Layer 16 of a small transformer language model trained on English Wikipedia (19 layers, counted from 0, width 128). Numbers have three digits each and are written without spaces.
In attention head 1, each number of a token's query is one row of weights dot the token's vector x plus its bias. The head spreads its attention over the tokens so far by the softmax of query dot key.

Query weights of the head. A number n stands for (n - 500) times 0.00082.
q0 (bias -0.134): 530530575421339427376450439545639565598467334528441414331508596637365372504375513598562676348446549471542458772504742364374440358361337536406637391333296613615596372484455488680590593775744740302404575255362366540530589463492713593298611719593770328696392764720482717779334591662347500303580421517294561345455608508500534610554347533424551619466127360153496659439460344531349346512660
q1 (bias 0.288): 518366545545457461495505530490450356490633493581423424392507509577440598563382518520535510454557451433362535547416596437412620553358653558571517477446567438585557448647384551335417416480447572452534554368612530526726482544555513519411613450561492367626479457562650561540399428470497498514603473615555329458297527542347391512523443542578507554579395495451519543402574452438466389688593
q2 (bias -0.549): 635576576475572346568473410670565493585396450510446479455374600537441347415510328520567592529590407435800497547335521699651448303835377391496398527533455442215525636531613626496560547786376478570490715553353409608307456311609458466317424583364686398610402458691465230258493385731618490503303320357402586613543634595456616454480690423401634429540443420523534597712521382564617503345548
q3 (bias 0.248): 489409560287532487450470489390549478390627539563521452523575418404396487492633423455502601465511479447514528555563429524492409446556430629421593511347426315440385595465521526564463537516546414646369599381541687614533417525404458448535500406429440514556567417419379524570498437628488462446566618564511429437498626500515442587548556558576558613421454596573575565547610511390447372512540
q4 (bias 0.417): 338429485421465509480567650509447316497522516374436469560579399550690665523473536358494475603532413329560483469625608557483587579461686551653582506436560513510481345735441362559319406290465463646457352429684773410606506636290497503525476389545297516460770521335530634538421394540503494512554478383461609387602456506462555433503596589462542494537595566480542530271596329428534337562278
q5 (bias 0.195): 504527365529525651523344565254456496534768413689507525609350612567576508401391487546477344481485579363255461351618294662493444601270543698534317418654552445665920500441249429496373520291310674614542642484504592424872564381508487410873702596496182437519496508271562363425220446421658556527648695331703416761685454402630331451519401459287385562435352384391330460293536416434730540629559
q6 (bias 0.025): 591659341354580355562455411260617458682493614496628434389352527535594493551389727517455624480648404356624355655608518470394760399430481583523345521443682451354451779423407469410453417392586537436729567733394429876527617357530516590437634486424429522565462214730488500374536559522454461552361788508374463578463340742349377409576375401504479449720522496589500587251571361383551648341444
q7 (bias 0.087): 497532487615342426490581487459566450596462483493506490329379417568475593459617478427610558417583579548486487297537483670552636389428632611472392767518457577784318521542407370540381390389474514595430418575554674459717486456413791526672497374595570245391639517514386621542767621455433527590423590482449319650452365539651264446481411398726612435370729268373536705497237560481398549507458
q8 (bias 0.587): 508511479696487457590425529397556378535546592512481540602608546619550589469440683542471691478389375478350509387449448487533583395494481548715446541529610348342550531695364532373433552345546506415588436470671581520687503634435391385509500316440324528583592339491622320615334694488424571583522546635605494715366429395398315503376442426453394482585698740500623465423450500517688415448409
q9 (bias 0.590): 333420278609547461477454557374429324521656579548504467576633511449719707504379646436400414604323447310273569381694336534537671593427671419589443516402476350425642484719340273158398294142369405736500351459665688469883479734413345477574378234466063730427709336351734487537326488276521452654567475634468477697545384512417435476465529559572393525640545564673465367309468596446602457500428
q10 (bias -0.559): 536542616547343510610567533605585604518394635418516584445320484628359359630545493643563535405599648511717308539420472434541205406448397472540618430617425561496471500339535513749728664432467631178349557707270407504302467472604568520348537654518951594595370490735356577557677553557511418470359493406337634500433582611625556437510379452445619504327373510358480547664329517646433497489504
q11 (bias 0.575): 261464496357592496388504737452407141659496602607315334491578389496595615508242546403413666555553298412451710597522544645346615599532715543518457500441577232254496408684134458420300379380372403680545496160602736514800247504251429525456454457532142509471727500123552409424357354425464594587657487756591610580596464420374467161587668484767453535646491623667546492333709376261583369571351
q12 (bias 0.879): 441475408398639461219384713414329075202678652575422464335738440504598753357429548303410482389649381155481680445635559716422728545596443455646356569415673277446472486687392609393378405482491440757832469409819778446793416473375510526404461200688061430547569398219677321468437357592420558620691477505626576593550403448487487324543573414730557582614545584654570396331757447205641456702313
q13 (bias 0.079): 559365539500660408481391383510650436556517582464500537450423415413503553665566600425736510558386605503618529503417639479411298643446391550890440603507566545588783656423528494645433593417615585500547490749601586474454716558445522827429568582563377528453685530267434475469343709589489464510497415358423604317629497341578532648449459479252493436534520513285324506453747421490487432476389
q14 (bias -0.050): 482743788642455575572342400508442321310428564616589409309617474527369481460605492584421567511522360600268590484524404373396803457521591473409668440434492780298532428674381534726472364355500516569470458310611354534657455599512354255528404442660473691143766682444256298173512544536360272597394460361559426630536593268321648358451376460402454631588532469706592381356400608410365466452267
q15 (bias 0.104): 518348345532503427337375755426413508318199850394525558385635336418536534658259541489676690193372414516512617214454500528630549450665402312654592448622272420323532367463472638483609456401691657704555694360635544386553207328583454648476474481605407508763552580599248593413481445630451659412208535388458464635270599448399464504401374578585489465547364504380414541478606489324547447599552
q16 (bias 0.016): 617484510339509533540497595556568415657451617596563377507614576584457452691579518565543531627181581585439497507569419475373342538570489407321303376383736382743367609269494416560545413554430525345556547657310482557485659303257455497532839476337480496546384699625477642357531624557639374341374408352611314539837486476534533430523316417496490493376584493500453614503309418417608382425417
q17 (bias 0.244): 532691553655558397518452522461856553375625629697671519447688540504716530378313537410408372461587605512755566715354473363482716684443350427423492704553598595592615637426458430467527515425460614648722422430533437399589724570453458651821624341592399397609427451606328411382439307575625455676476661141511583436414472515448616195434539373689752597630589613558272442359579526438694530689368
q18 (bias -0.030): 402327457448465538615427428526557619519548544414427387306637308427451568507651789608614569556476327589504359485355349542503362735399466493511648688565643777516466596371543462712427326627621833511757317770503500512405368559657627403437557628352721508366638564567437511619438567404549471376598389470457322302621533430504490656393533550235564526588287504581147458398400475441595447533425
q19 (bias 0.069): 480466434661416576330503630669512594516528594590417537527433509420576461608627399640710614422558429472244526550479584327578313445497635409397533600613578604450560754482407568477478547487450475481584233371411437644400516645591637564547488497478791509373389572441327603447527631516442545375430609367217494595624572470444382518605578506490581658634349659461482467336473407465503503556462
q20 (bias -0.190): 389413506388517409475546428413550561436623311295422642446318482377483280440462554461403529269400552647682652448465652500585490350640449427195408334470576500598579367685400497445458555553403594633591593510419556500262563403336507595724562635407537523464622610628608614323666582503490682442477461616268521530565438460457464622439451538453447406446426569466391474599447569369265581415384
q21 (bias 0.111): 823340322332416486420253579473433496420438403395414611523632504668512530574549577383471798601687693593374410569492465655576420526601404477544496526272380625674676608387217427430382551520272612638590640481471551330484555385660425395608419623639726500712543579589372504613447096698484489366543454417390418571431418283533586588442693590437344523464538343610400405589459328511427452717867
q22 (bias -0.121): 578351507358446248549535606274486485397559530507556431611493305462312504510557269422379296556582526578796765485565375390497515309458443586568576542504368582480549680392606629535405503262258489703435567412411560524401492416694425490445479457526483530592535389444607405355529600337527642538879430496709510728731507514567217692383268685515546570520632568500355484354550685559536641415361
q23 (bias -0.018): 761433423419468643466418425489622603391402591765630254585404422676481436507443538597452471448490587624400551372593384429376329514420421365436554555428292555661763344230520701322471634434555617083378469738412681386745534391533371442518434430219619582405370443570508361537675680310515592551437551515589500404384438597639699572510588444459451377493598454557413513544496634609529420295496
q24 (bias 0.044): 446544337601413400517549342635599612405596670489480430471341383416670400561388500825441654507583692611681465574677419504550581308473531543671391367688597485468354187696460370414672608634476415436322655635455287647664568353724766549363468568261379372424323575459607401567478600537508482486447585357507551399511582377549544682476567344674358463320397375651433642438239496490335408559557
q25 (bias -0.223): 543537379665615475337612334549541493380199636433601431610438555597337381445296448619447451420571639603297435689520566609700497386472438416562526384448532510596571517619638425701539494530519480659445582602454611479462785530567610456523376628640575513611456358684472415620464557557325276506527254585425426338484440358453472670500483560415681556653530545364579517672519564543441567233575
q26 (bias 0.062): 608497293258474369557578423317456603531670466702436598194526349500573456267363682444440361626549462713446705621463523652480402567615480359609467543680507323679561568378589446436840704324603344655489323519328473602465287590561671479545369639621368565479361526443541719676571660538465280475735439562333475412541702507507486485610625463601198421451598606404641437546566430574260529633515
q27 (bias 0.106): 590366528467440398486387588435573728504366496447396572276471480938653468704589397617462374569473395493667343438275507511549530382362602543267325497557528441520570507438405628861406631419575540299483639410463504375534537529426801565529444479511615567429596376463317489272386441368545461367259573589382739737431405514503456374640372346586409634534637416263493589598577482680421542478556
q28 (bias 0.023): 507181638455590656469427527453543747374297593325302679565768346556542307595741658598313624497397500663203441659525287462377492598554657716561529524446572403563403474388563440704547490537676404455431546288449280512527651684582615573696539692504596568541545668530563344597395481470771611559462415357366356440478481581648384271521378444530461533486599561477652506613543521535493673430477
q29 (bias 0.044): 528465511523480404712471631741489723610466447681391689548347560785566518486299500392593413421422470473671443374597568281438643399500421649386451507370415705455442527305486410488500446500586496695422471462337435561591360553592308633618358522300590454249679607462447319638612542519410518511873309535649606291670312323289366417418565363183310602304617386540544567585412375521526500404722
q30 (bias 0.187): 449466564474393315714514493541350379335526694424477360384489618567782572623656442292521611533399478451621301329577452477463539478512631737462602535326529443628319363542665521666342370556497466393420500389497515464331599793556672346601611396657441670590486525714512542650460500504439601423530534246799648375444399635464559662479366738416496222267408809582660526545460597444518397436591
q31 (bias 0.021): 429697525489433641781566545540818554397500437564401657414590490570500518307432454368441657457572313537511479533637705345560462616407649396603500427611568343472653526668437524461340632333528397459490391442483575421432640489682623399588504486591500466545732532671330618359464700611724283497605592504673538691650355367714428580448747291561472394744419607256500693483493664493664394330556
q32 (bias -0.003): 490556617431500466470456620269651564444683338486458443612595543582614451526140612451561660345517489219354470529525496703593358795270373444441437476526274547535679511463542520523684544732624381603617397440337282423674585589420531642575579393636366391757513671507658463283535720258556417487467464544493560540564493422428736730503583484673610578474425642553593443414569438443454483489573
q33 (bias -0.196): 400562392557536412493620507337363657450635617627550534584493587333611431410606594538321284348535328639599419496264111481321520253693492595508599177570482489766580489415361479572211493530757402550462296388573576585562462466481581412249576366442479336587567649553516392485496466700608587395489560711445663527623655568511625548430605507569504563662213623666407441354406416616340407492538
q34 (bias -0.100): 827384436586362524395458600584383624660522567608431573388409627595474539554377291405451522759441500574481413578671393671400515660582465565534300591454278387472511134665396676141566318421590500500545511438390665500347500507642444618681390471470513523445451464384222450463529463422466411365696218402496459714386560507521613496538330573432560471711430325337305487510421439545350475545235
q35 (bias 0.026): 546475650589500604223453606674581504504485550326623458533440454670383511279560440304421462538603298600512600370350690629647615586636528463555575457310367407434295500717707536593417345392589645636766351772560346430583563413805389367668306618378590605518611604688643539288537404504382637307558557675436631624436373395708532395461683425422749424511534592616522483518426673639315526546399
q36 (bias 0.025): 627484544389457447613513500497507316580387681490623377469490589564468370332469260367454636490487338418313401578552359438481577355348368376394472263412397518428525697617474420233469377761487585442474604398457282454361580718496557547511507439515616536454487524475447416479476759727223309470504344320607507722377589695561464584566606579453385398419556585455534423709626831365622547553648
q37 (bias -0.049): 568331383776430479576438493754613554709368378528720405414475435514680464473539469588531409625363570507451417419486255579497875716550557579511500510462447522425743390437387395488682469448386795508510619617439400299587556511682737631423581631560280578572376407385484572389597441515671607455504515511331667493741393287598326587417677483375391496456390656237704654558564443562573602555455
q38 (bias -0.081): 551500639626437429523316490412672310312397462533472582306429500676588487336466633481426589488561479576521490497584610581571514534395586534415227594504553584385549648474562330632398474500378552359685493548417517533440511490389286390521546460648407203474329373251334585507696493600802550429570552486520662402562663575612564334481400376557272592462367679406540364653663683661350408421584
q39 (bias 0.240): 262408669658425503575399545551556576215624493436432404557388346474447533614372413687597514708542779451479494455429545536441345503435525449489500523747463602377461783539503405393480692647636355602651421599494556597521511428521478546503526270372461532497432564510589447395469483375404443785581382525629542370555636474675644578461369273511457332245431520420732636551560316636476470406454
q40 (bias 0.217): 310489640461463723637547746310677616544538562693586523422590411355363485620631344391442652455600366639351504584602221429431508508335611564417320587325652298389632519485670405761496543465565773574464237641710531644666590481442459554442423289547301426386583478280677488492425519681464459281692542355410624512443740628266511534622454569520603244394454330657342571440556452461648566438367
q41 (bias 0.094): 593413332507482440421443299343529574444470412340515460424348384500531431577382352280497570527384540355297317318229520451476633477553437576483563596325428903652507480363591583453640446473563524293522461400359452677441552483582402478436387594465599582478658379429637705582407480463406637440466541307444503456691690490609587360373426548407494597298748438330452476537386428557583574425576
q42 (bias -0.149): 531645504545458241324356629485633250292769365464350296628566378621676417459584504445465570470326784402435643347386530385587640599218411555674485472457533458488454694475483397532352500583714729546417543578510595472469584552561813525702539341415331553497402467459548600447482327665357616447599193439375403386504681610454406334693421544419651667517511309248547467510439569329404547489374
q43 (bias 0.039): 651494484531619596461452573456497496634343297566619520420577573425521470594527557371564670343417466414598494692644384620598418329349397543620698510535560472401396398649515558504354442455577534343583480439373594474221293694472386555462408540651237455589391424600871606700466658713376629484500593469567259677463534542363418395478709472286562606390422556424471695548536454430408484448668
q44 (bias 0.127): 598589636458623613516558574418441414464328662737608452493557583605489463415386342389523483314596613538409287614443493596497382628626457493564351513507617420415262524627360493617326568590439497349484513579250570641553525572329685348562474530358601447615419503479441557510527562209404490516331441504503481451476583529523414306516648680500573421319568633428678566258547557429531154580799
q45 (bias -0.055): 343425393255452323556423569507450492550207481238490441652689341532580428463486411483639397433666541597666670240656415508663407504597107670542384651546687515468459537634423211457573514616719485307283454419466688584481451644571472451526753479412387455441347489534504450635529451604596575573413604470515610583526526422677424573685526507431361629568430575184333643521367414684467461470614
q46 (bias -0.114): 651338430698593579558388518398485596496553416645804637478425553460516356511496532461518443431379466423539579458447668331596321534665623713662346594611430298545477397406452453435405215438253492617536347750404388545579602458577697514546372504539237656440285600488205322515290512492464371525496546680339532624496546660537621542579669579205548508542568489552518436270374348393572478977660
q47 (bias 0.188): 465457441782473334587402149561559597600562813530369293774666407646504339666519613408543382441676627682535468604489488373458323390524136572377542537636395320583214469394563456697637485496449519374733445343765590409628591538379463722488533418583487684600514380434595580516523469531440519522697635520406536559446543339364546557522539292405348515319370478362419534436590437240485622752488
q48 (bias -0.190): 585357527435401613660457556360622293529518543596506647579542563567612373403445396481639679414513514536583725486615461365440890517738551258507538276566548583508522761644615685402535617518530585373424402500474625416251641500468356383496361650565448550421537421643508431529587717514442438566460468688396549407437372503274710378424443624649418553363314579574354525418288654474293629472467
q49 (bias 0.061): 274404484654482346573532703473626342465456250611422276497322719494445448407520321383320680560362450625551321426464590542633514358514626467514503487545428630536288547599436519593513681480617389404553612667325340457549621641571399617416523568538568596387412614571760573384566524669490497349524331576589297517360442516555425208547561400541487453577490549557323426603536432459513503514380
q50 (bias 0.080): 497579525564393563861311500471447422738596511435510651464351680585386280374409411425577419283465548683394643548303237393630450475664442515312485567423601372460519481468490518504537489530611601584507475570258447340450302578462281538418439543676592122593497381642683489462398410586473328336303455420788476560559586539379386687605786590427389629500614583469728516469342558608507518351416
q51 (bias 0.015): 490607570360611646449534426568587576440613307535643572606753568424559412557365527620364561543625471321359565565339641276565405279309515454568557417489539530500530478579891597473540586599561766441649431450585228375523370699364535524358650423549492404199674581566453500213411339493429440555519485667696534629424577524656578547432474510380486507259634419538448408480521549684363326650552
q52 (bias 0.007): 619523587550427641516592662573517518518486511449466559442476224609614571532653321641664386503422598511283552311339618428321398479526398661381408639467615454553599427589579653474427586221402454514575673632464518556514590775433462671231523392342283600484598619690114540504524511504500480556525556347390306535524577503370584486418423409478604688368392483570406246397618598549410416416475
q53 (bias 0.298): 412301460587431320545255621537629299603671645380614503483567404363518477465523260427407765426302363524535477476567627557679486524496507628489594367457487570537336517507506396606395588420362545447589425640644761275418366551493437494366559480472267692577468493659496893552325694597468251606486435426406602357538497539634411446352493361465510534415473480579599545494620400651452546538475
q54 (bias -0.110): 421480645525463607503510583447418489374393583410542358455563473605650535316490680546396223619453639374412413618581436529506578374384611559692370554444642507804322450422497544527486564627564400548483565429507746604574588418514585601597449507599407504207554420590673422561468662460223420530453349705647222409582594371452540691604622445412349493296496389500428419278631334302780342590324
q55 (bias -0.137): 584534497596427450494731619280442570517591280526455443306530522452569487299470521543708627467494550446514654783398483573482437629387346760722223404374451541391517470494372449389573589429361638438725442627613476551354414631510702478470448328545280586450601444510522396367503527334611529459603561297516531640513405465522603321538473594607497574522497510663542633597474702513663465625287
q56 (bias 0.065): 619486390672477722608284452562479647489533433539444320662703452276466192534522373466438522457466592415459341378493489443510535279539335590683609451316453312353481603528413437303599395384382600712476380280321601742504473371126472385600613575268487504455795400507357576470449656415729425410466681492558603357386370620595442635556556424644415504623544411228443665490529525452518429571455
q57 (bias 0.126): 652328338422476477722470529281537463547651585483613521575486510353482531523768665455424423576395683486468342328503661554405705659352566521362459603595551543470696423557599423620476537628520486568539577427696646326286529455425470394704567419554325797755427435426459322560614581504300310612346556450634435639469528654359718535470468456366355685438427616522473522412575398546692416595680
q58 (bias -0.076): 551510436496454503477612487397487496432441584534497476687715438404347422410405507404399407494497510363461604364411510697732544681302819405342391530587541550339567556536544533619421434525477406439458613621413391762453461372581481418448376288661421461549778602461552342433521637588846618435639437489661413500503247384670455269356462591307480517648479369680480564264389648552555540542628
q59 (bias -0.028): 473662374428594367669686503618478527488466627355543585536584528496450800599365477401307430476490478628557510526357381477436570599257539376589775489546352606231530444571240440389415560523461639248753557548642534657624745496292580257463432550604302454455444496538560165741427560504593413566656339755551607580429477464507587360518522453531270767490507565276382474465561493692530335583576
q60 (bias 0.043): 511446440579520592537559431454350271229578579405535341645458649582616443468408430511225574711682379414344507520607617230472508515816537672476473407630530468374719594481263652558508459476478547680598735651638579323678564391298332721410267440468376822256434375366613674528439453433645632610520214484615620424527283720578518535364645440701414418525488704484549483475368492489574500445768
q61 (bias -0.003): 587717708352572522582544394469440508171410571370679477492145354448218523500657689337249707401427189460524703638705394346564258508570557492264620265508412396690440406328496515555628537389673350488507470531321580517317536355627542481417602420451482360394437523397361496743481401350394313319420524500539347216418599515654464512522705659456383668431582462384470631544397569669465394559556
q62 (bias -0.069): 327550427405447683650320436639445617783237373381600471556656611421607510338475360603639532604476540710533530417486658444416342387436564493325514326294503397706617284260666709631554442631514348441369524575450580407448322399547453435478528420448785695409429248489399552369493478409645325591629475636362567357249493555435533443517424510537465464550586633519462497497203476483468420602267
q63 (bias 0.226): 643503462419270459630619473618695572560428784419526561298365500180774388587401451363463615572514569496230497496721587481448364511603459567436607510624588651473566569541293545620543599471435536378490358392419166321399348363489492319482510570302443703547435468478278504764589573398556714520533536552521322408424573603462520672469634523385507504674709507431503503359486777480356507580533

Each question shows a short text with each token's key, already scaled and adjusted for position as the last token sees it. A number n stands for (n - 500) times 0.0019.

Then comes the last token's vector x. A number n stands for (n - 500) times 0.012.

0 "ment ": 523546390606837616559518458470497488836333464526503553514620469579423584639397523530521569586481453409395518485549491638498582376492475589408615399471560495571553403366606473434436501503483556
1 "Fac": 512470485527648520612522487532521525625402411691431611535592476399568481560494537501595551658410480452299500540569499588621640459710515495388672435493566481618532422420431538546429326557369573
2 "il": 529475434637619472613544509529554611658314540498567541498457559527423593579500629390557386593376547375431598547476495499495579502513444444595565488502518507568608527393576594399430462612557577
3 "it": 575438502525649594555568511382519508566528507487453483464628536517591587477464617396567514511478550408472625476279535504622533456629519527453697571553561417515546569443466454551379443753515525
4 "ator ": 303518281574775707556447484645446530699364504483489544552590532520523549545490560477602463569456504460436534524615548434514582484603498581553585535416529469603494510479457472533487333548538540
x: 487510569495541639517463554538464492438512486464536481502579400435383531373419451445518434484486514575569566557486518458511463517469443571425513703481493569558540404512649577538461567465539453418585422405521574471577533401487506529437551615499510602425663568546531501508417433419571478444489549119472492502521524491585523483467542575467509493273440467461465585352501608555475571636487
Which token does the last token look at most? 0 "ment "

0 "x": 494477465579711660585478484472503429778315403518439583460566464566402518572386578464547550556436437416386449512484512592505545389534439591366632388456521489633502407412595452465467509479486567
1 "x": 510489465582706661585478486465498432782316403518439583460566464566402518572386578464547550556436437416386449512484512592505545389534439591366632388456521489633502407412595452465467509479486567
2 "o ": 516544415590809620575523514499476480845350471529499562502605453583399575639386520531525568583468454401390519479536488655514582375485472586400631385466553492582556412365615464419443525486479565
3 "| ": 416567399534738561591478557608445576705313519469520592528476520440455466586404548540519543553458446480405560482571555549554562415425435552442619461487546555550469374465529459504508407446611549
4 "x": 479484500625626441527632459516479614613359635558546689513441419512572480545403482581541574616491410477460392543640547522567697435520449584376608370472520502600451386567532489517519499409484540
x: 432514572605457476597272544515511355462377487683431436449518552403552530625481486424614518469616519540474508452527530382446547497597540494535450580497561539564531392388536415635501448480329468530477550530534492479485525414542528376519472523563464595564624640534537388463480248472486505494451543331617488571639445566473438368508578523496392456506653475588585388544530594556522444480394
Which token does the last token look at most? 4 "x"

0 "x": 494477465579711660585478484472503429778315403518439583460566464566402518572386578464547550556436437416386449512484512592505545389534439591366632388456521489633502407412595452465467509479486567
1 "x": 510489465582706661585478486465498432782316403518439583460566464566402518572386578464547550556436437416386449512484512592505545389534439591366632388456521489633502407412595452465467509479486567
2 "x ": 529555396595803623573511530510473495841336463522495552507611466573401565632392529527534569580472451412392516494540493634507574383504469586402623392467554488585540405378600459434449506482488559
3 "| ": 437560387525722577565463575587438585707319504484500556509505516475451455581395577522516555554484448476413549490554536541533532399471420550446604460487563542557481377488509460488490388478607548
4 "1": 479535480592612515493504491492452674650355520505584694522497503501606434525437503500523511544517495504542403504551570565497590375515372548399548420498579490567539467557436488455517457447559463
x: 415483538524430546614318600634564416377413604608378454412424523442499485539515489462605556457500439580478509429493530522460470485521508566443541575535490507596633401470378467608498627503368541473386447549546640374420505563463534458478413576492493625490642615545540402480379255472557611534416495369586458558588481527551337494516607518396510514548588556559520502587368607571512387488372
Which token does the last token look at most, and with what share of its attention? 2 "x ", with about 50%

0 "- ": 504541422586844596567526484463492489841342463538509544519585456580399563653399504546539586580486450422380523477541478640502580369491508593407605381493570486564547409365611438441475523492488561
1 "| ": 527556410598838585563522497478482516831339469523514542506569459569394551650396504559533596584492446422380535494550486629512564382476497578422599394504576491563545404378600449446475514473507558
2 "- ": 461557416606811568556551530495459538812305470560522563568512462576415549646407503580585569587482427485416508496569479574530541412484507611400551379525581480536446395453565426508578466485487534
3 "| ": 489553414591827589560522523516452535829338471522514537501555460567391540651397508570530599589496449427383542503550485621511553382469497572428588398515589491557535411392582454455487505460513559
4 "o ": 408503340723847492536641479615437627711385528539633583532459407598423567571418468629587556554465424436508470597557466561609545522471404598489507416456526549592441386601539591565541426375537564
x: 512499571550498454576416434553565420511441519539454429546656437429492641579402479479490495634583456467445521470517526570515376400543516429571434601452505496490618466436678509468582562453403562493548565487507482481501485499483630491476500561459474557568499676619437512465539322484413520426547476174540491577562521530409439439548497535433480525302660489486624450443554475503513521416448
Which token does the last token look at most? 4 "o "

0 "ent": 487466499609749635601455553481505380736365355589436526505593519525487501576415562468518551549435377437343496513428470530604519374512542528414617415481598466602549414317620516507409481511483552
1 "\n": 495522445564824600564546492474488479856348470538500547511592451572387559660396518555548573574494445423380528462529476644511573371484509590392605365486566484558552413363626431431463523499474552
2 "- ": 512673402653815559559477597642439570746328446490518480557476506517383509629527421593580640572395432509377490523566474516488552445548582587472579435530524511481466461364537378490590484542561505
3 "Inc": 470489453733646425649644482545584676622524512513621534467406473519508499478566471504476630614421404309423548641586435463536761563617632525380572391556460452592582531337608485383473564437485557
4 "umb": 400541491743836589662458556597492556698431527393686487527554547443583460519625496394577460441414516405311471560393554564483637476477592434489573456572583534472565400399506451511496387472564529
x: 439574539518523549376395549461593385464649628477410400517511479609597488365483407429616596586562418423301458402469588581623451475501513726565490413372624463467576430501469562468409638593530463501535420467584553428652536545347493578388383525344567425615643396393542454534454428518531520554639536536492705391474468575391490541476510451578613418428556329427491398377478695407501543570445
Which two tokens does the last token look at most, in order? 1 "\n", 2 "- "

0 "==": 543535367654825535531467521485436475728346500586477579494569491516515647655435575605527515546509446424512428493561437514537541307473455509443601443535553478533535395437564439449465559532540562
1 "\n": 506532424599851589567544510480476515834342462521527554498589457584398585678394539565542596560503451404392521460534484652503565371480509596401593385508566483560548411372607441422455545506488558
2 "Be": 512478527691681387588476559615502577613544379492557539462452484513577531563449582595575527524372491412542365492522515612558473453547546548432594381404505503600493433510557507431486537451384645
3 "fore ": 470710207788912603656522753712342753648256548364556409516519554464481548616668578576536542526482448491433398504583473461377539470482477623474508451546483548451397447345472382407489433554607482
4 "being ": 167596199695943547624523536894288738667252464486540501495523592484470544655630492601505623468473431480441353541598561549375583569479488560528496447477556603477444423403517499489555411503498536
x: 549415562554511574445433442514554476496532611565623561498557531522513465638479459350484463525497542492468477550550603439462443499530490485515469400534555509479470475451415526491614563516498415551547417493456515527511458567499543508521456523478544479464477544429771411442540513469462527613557504083407571569573498485525369426518566401540561524333542495503451459481571461626478508462449
Which token does the last token look at most? 1 "\n"

0 "ass": 500455452564726654575510470474510435790358353495451534499609520510490547528425615433506532504465402406391509502438549568519546436496459599408549462448497499622503379429573490541426417511477566
1 "a": 518453469612729693506528509492544417733328363584451551498549515555511577521393614435552487442445418417451523496471539581543550477480435603430555477470506550586525394426575540522394485585489588
2 "ult ": 525560399614827610574502530506476497845336456510506547514606477563407575628398522532525565570472445413398510493553490633513577381490476593413610386469561499581548401368613458428448510482488570
3 "al": 439530414568584473659633517639429679644268475494570486641621527466444433542486457499493462564430489433559341509553414471485706459561443453476558501419520565529491466426523545399495343449523492
4 "leg": 453578544636753581626534536423609558751402470456536516557494498488426485383612490468571445464429431451338484473356520567522528464688546467425463509530557555607552463398538529464392375440445529
x: 422411469512512556484242625506616572434616545477537469368512467589474472332466535372491552640569444385411637469426584468531467607554527453602619394400526432573508413583384539353551512583515530591606411513617564577587485655501486512628457390379472544674602483320542440542571363317539383555467576490484431459441566498470372463500431600518379592519576480442640453282496641489560536530423
Which token does the last token look at most? 2 "ult "

0 "| ": 514544413599840587571517476464493497828334472530514555511580467563407562649393503555528592587490443422379528488549483637511574373470487577416613389491572494570552392370615454444468517477502559
1 "Ch": 531500492647723451584495547534540563640535385554553566493524446521464543550392487558524569545400511463402480532523526652614593506439489587582575322483452457647515369528509467467515526484485629
2 "en": 481484464760692563672612531511503512644302482379516579394479408526477552563408549593495541532438347503499528643623540602403424557378433637642559424450537570603399391478495503370474530395451499
3 "g ": 389556307733847697653549557581447524672282577476495566433515522535471481553467523590565408505409441517437565551535514606538523458449447498511624540473493586698358463478436576457460533430469531
4 "M": 517481567509686515686659500471499528607443470530608513520483487541473581520366615584504476553267511430427479538537582633472602405481539613460677488402420577679539440555417515342484431434474546
x: 569532641524453585386470456457574447443576421617634567428595517476594542424560514475425476492726479487376486589483546426450512441496533477535453541579442525565484566622520379599504608503571514496474427470607409446516556565522376472519394411505480648439501530453462573467503094365382560511417483552539414468521516448529501474507380441647449505435456477509518507522668441630519468504545
Which token does the last token look at most? 3 "g "

0 "Ol": 507554402631803629586433506465512467781356364536458553541585520607426514576385508504530536528411432420374456502518525630496557413474451606397627382474512516608531384379598473448458486474492573
1 "s": 482484412617668693581474495416516426616393391474467542459619539672500633454508635444500413412399458495399486518446575513479439356425501573480511480500494537638436509372505485373341573510548487
2 "en ": 516549401609825612575511524502477485845343465528506555507610462579411581634389521536529571569471450410392529484545483650514576369476477591419630381478553490583553409358607458430447532488481561
3 "| ": 429572387556766568589452544594446551736288496478492588532506503468429508589408529537512577570463453504386547462573535571563563388419442562451632441482530537567487383414524461477490457468601559
4 "Den": 469508441719714357638579440596445613710470458533622688527557539492585553539400441551464561570495477489359412558550592670577604561368489616512594444486509557620520416417466586472499504448471578
x: 487461408543394535540349440581418544557487615655427376491458501508539560521481362504530443638641398467407490397538445531410347457535513324640543578506513434481496500512648625606560537429535626536546501568411462426453625440276491462489485479540458465436497628458608443413467220580563440544535529507616730501562467564471531531480513459565516415629445480437472478533502476378502709508494
Which token does the last token look at most, and with what share of its attention? 2 "en ", with about 40%

0 "since ": 530585370626869598596531436457490517818317467512520538520597491569409582666426523548523582570489440439375501470555476612470566382494498588428581399498565488566542403361607448434455522509504549
1 "April ": 649626312718842593627503511509451572770309451468491522482579547543477540669491529556537557506475439474401432502620460527529561342518468570489528444509555554552470469381570443440466494528547521
2 "202": 570553392567623534560538560562502600779394417552473457578648526586508471610517562580554534537409498508398503544486448427553635498621522566609520401420627521553451517418504488457425427532500496
3 "2": 374560451666636644511517635593481567685302465446416520470562615538566573611608523569569493471519396470501507447550531508384479499502520557571530531485549511491517528429593503483462492500625423
4 ". ": 451537407630849600571537475559443560823331443505533552495571480588409600689411527565526607558516449424399531482554494632493550383495518593442575420517570476544520411394582462431467545503505555
x: 582434617482608506553369513701522468461520572659497468500470442567475451606409595501471354554493562458540485559469511555442424487511511391498497572545519470492443458469582421475504605513591458501571475516498650497575589448385610429511504590532509559386558486464504421457607471416482473508522424113512560506542511482538479544430524458478498468429590479519440456439486406567556483504495
Which token does the last token look at most? 4 ". "

0 "im": 493481444573705652625450482456477450753309410547441551469567507523504540572406611411489539450444467424413497480477510517526580416542449594386550462488516511571555398374616502555452454514456599
1 ")": 489445448594676660502469490473485473756307428546455511437468490537459535540399611590631534530501429428450478514467507558479507403496477612369588442438562565539528420380618440470460535553511542
2 "\n\n": 496535432582829592551554501494472518846340469531526544500581452568400576673400531572552599560499447406387515476546481654497572365490511592399603376495569494560543419375617426432462539501489560
3 "Personal ": 416576402658869482500360613721405668763468537556547469652485621432564573550469549573478617452448491559460516589532451625412465517578495484346486508608427730402628492401463438404543392529376438
4 "detail": 551478472561659305509518478524519601725514579597582486571458507460533555507506543508443503500453433426386614556452413567588598491558530416292584472606502730574623535391510476435399476391518471
x: 440556395432561604405309513539470413537489589603554464591446354698566490584397551344314437509557371608551485508524402530485319519514523336497579400510429453561432493569398439631473441553470586532613544379391521436535538587426458609487483617455641609580661648383464495439396488491454431465611466608652487441555446413452447451623580392524539520430533451535440662349496572379668516538432
Which token does the last token look at most? 3 "Personal "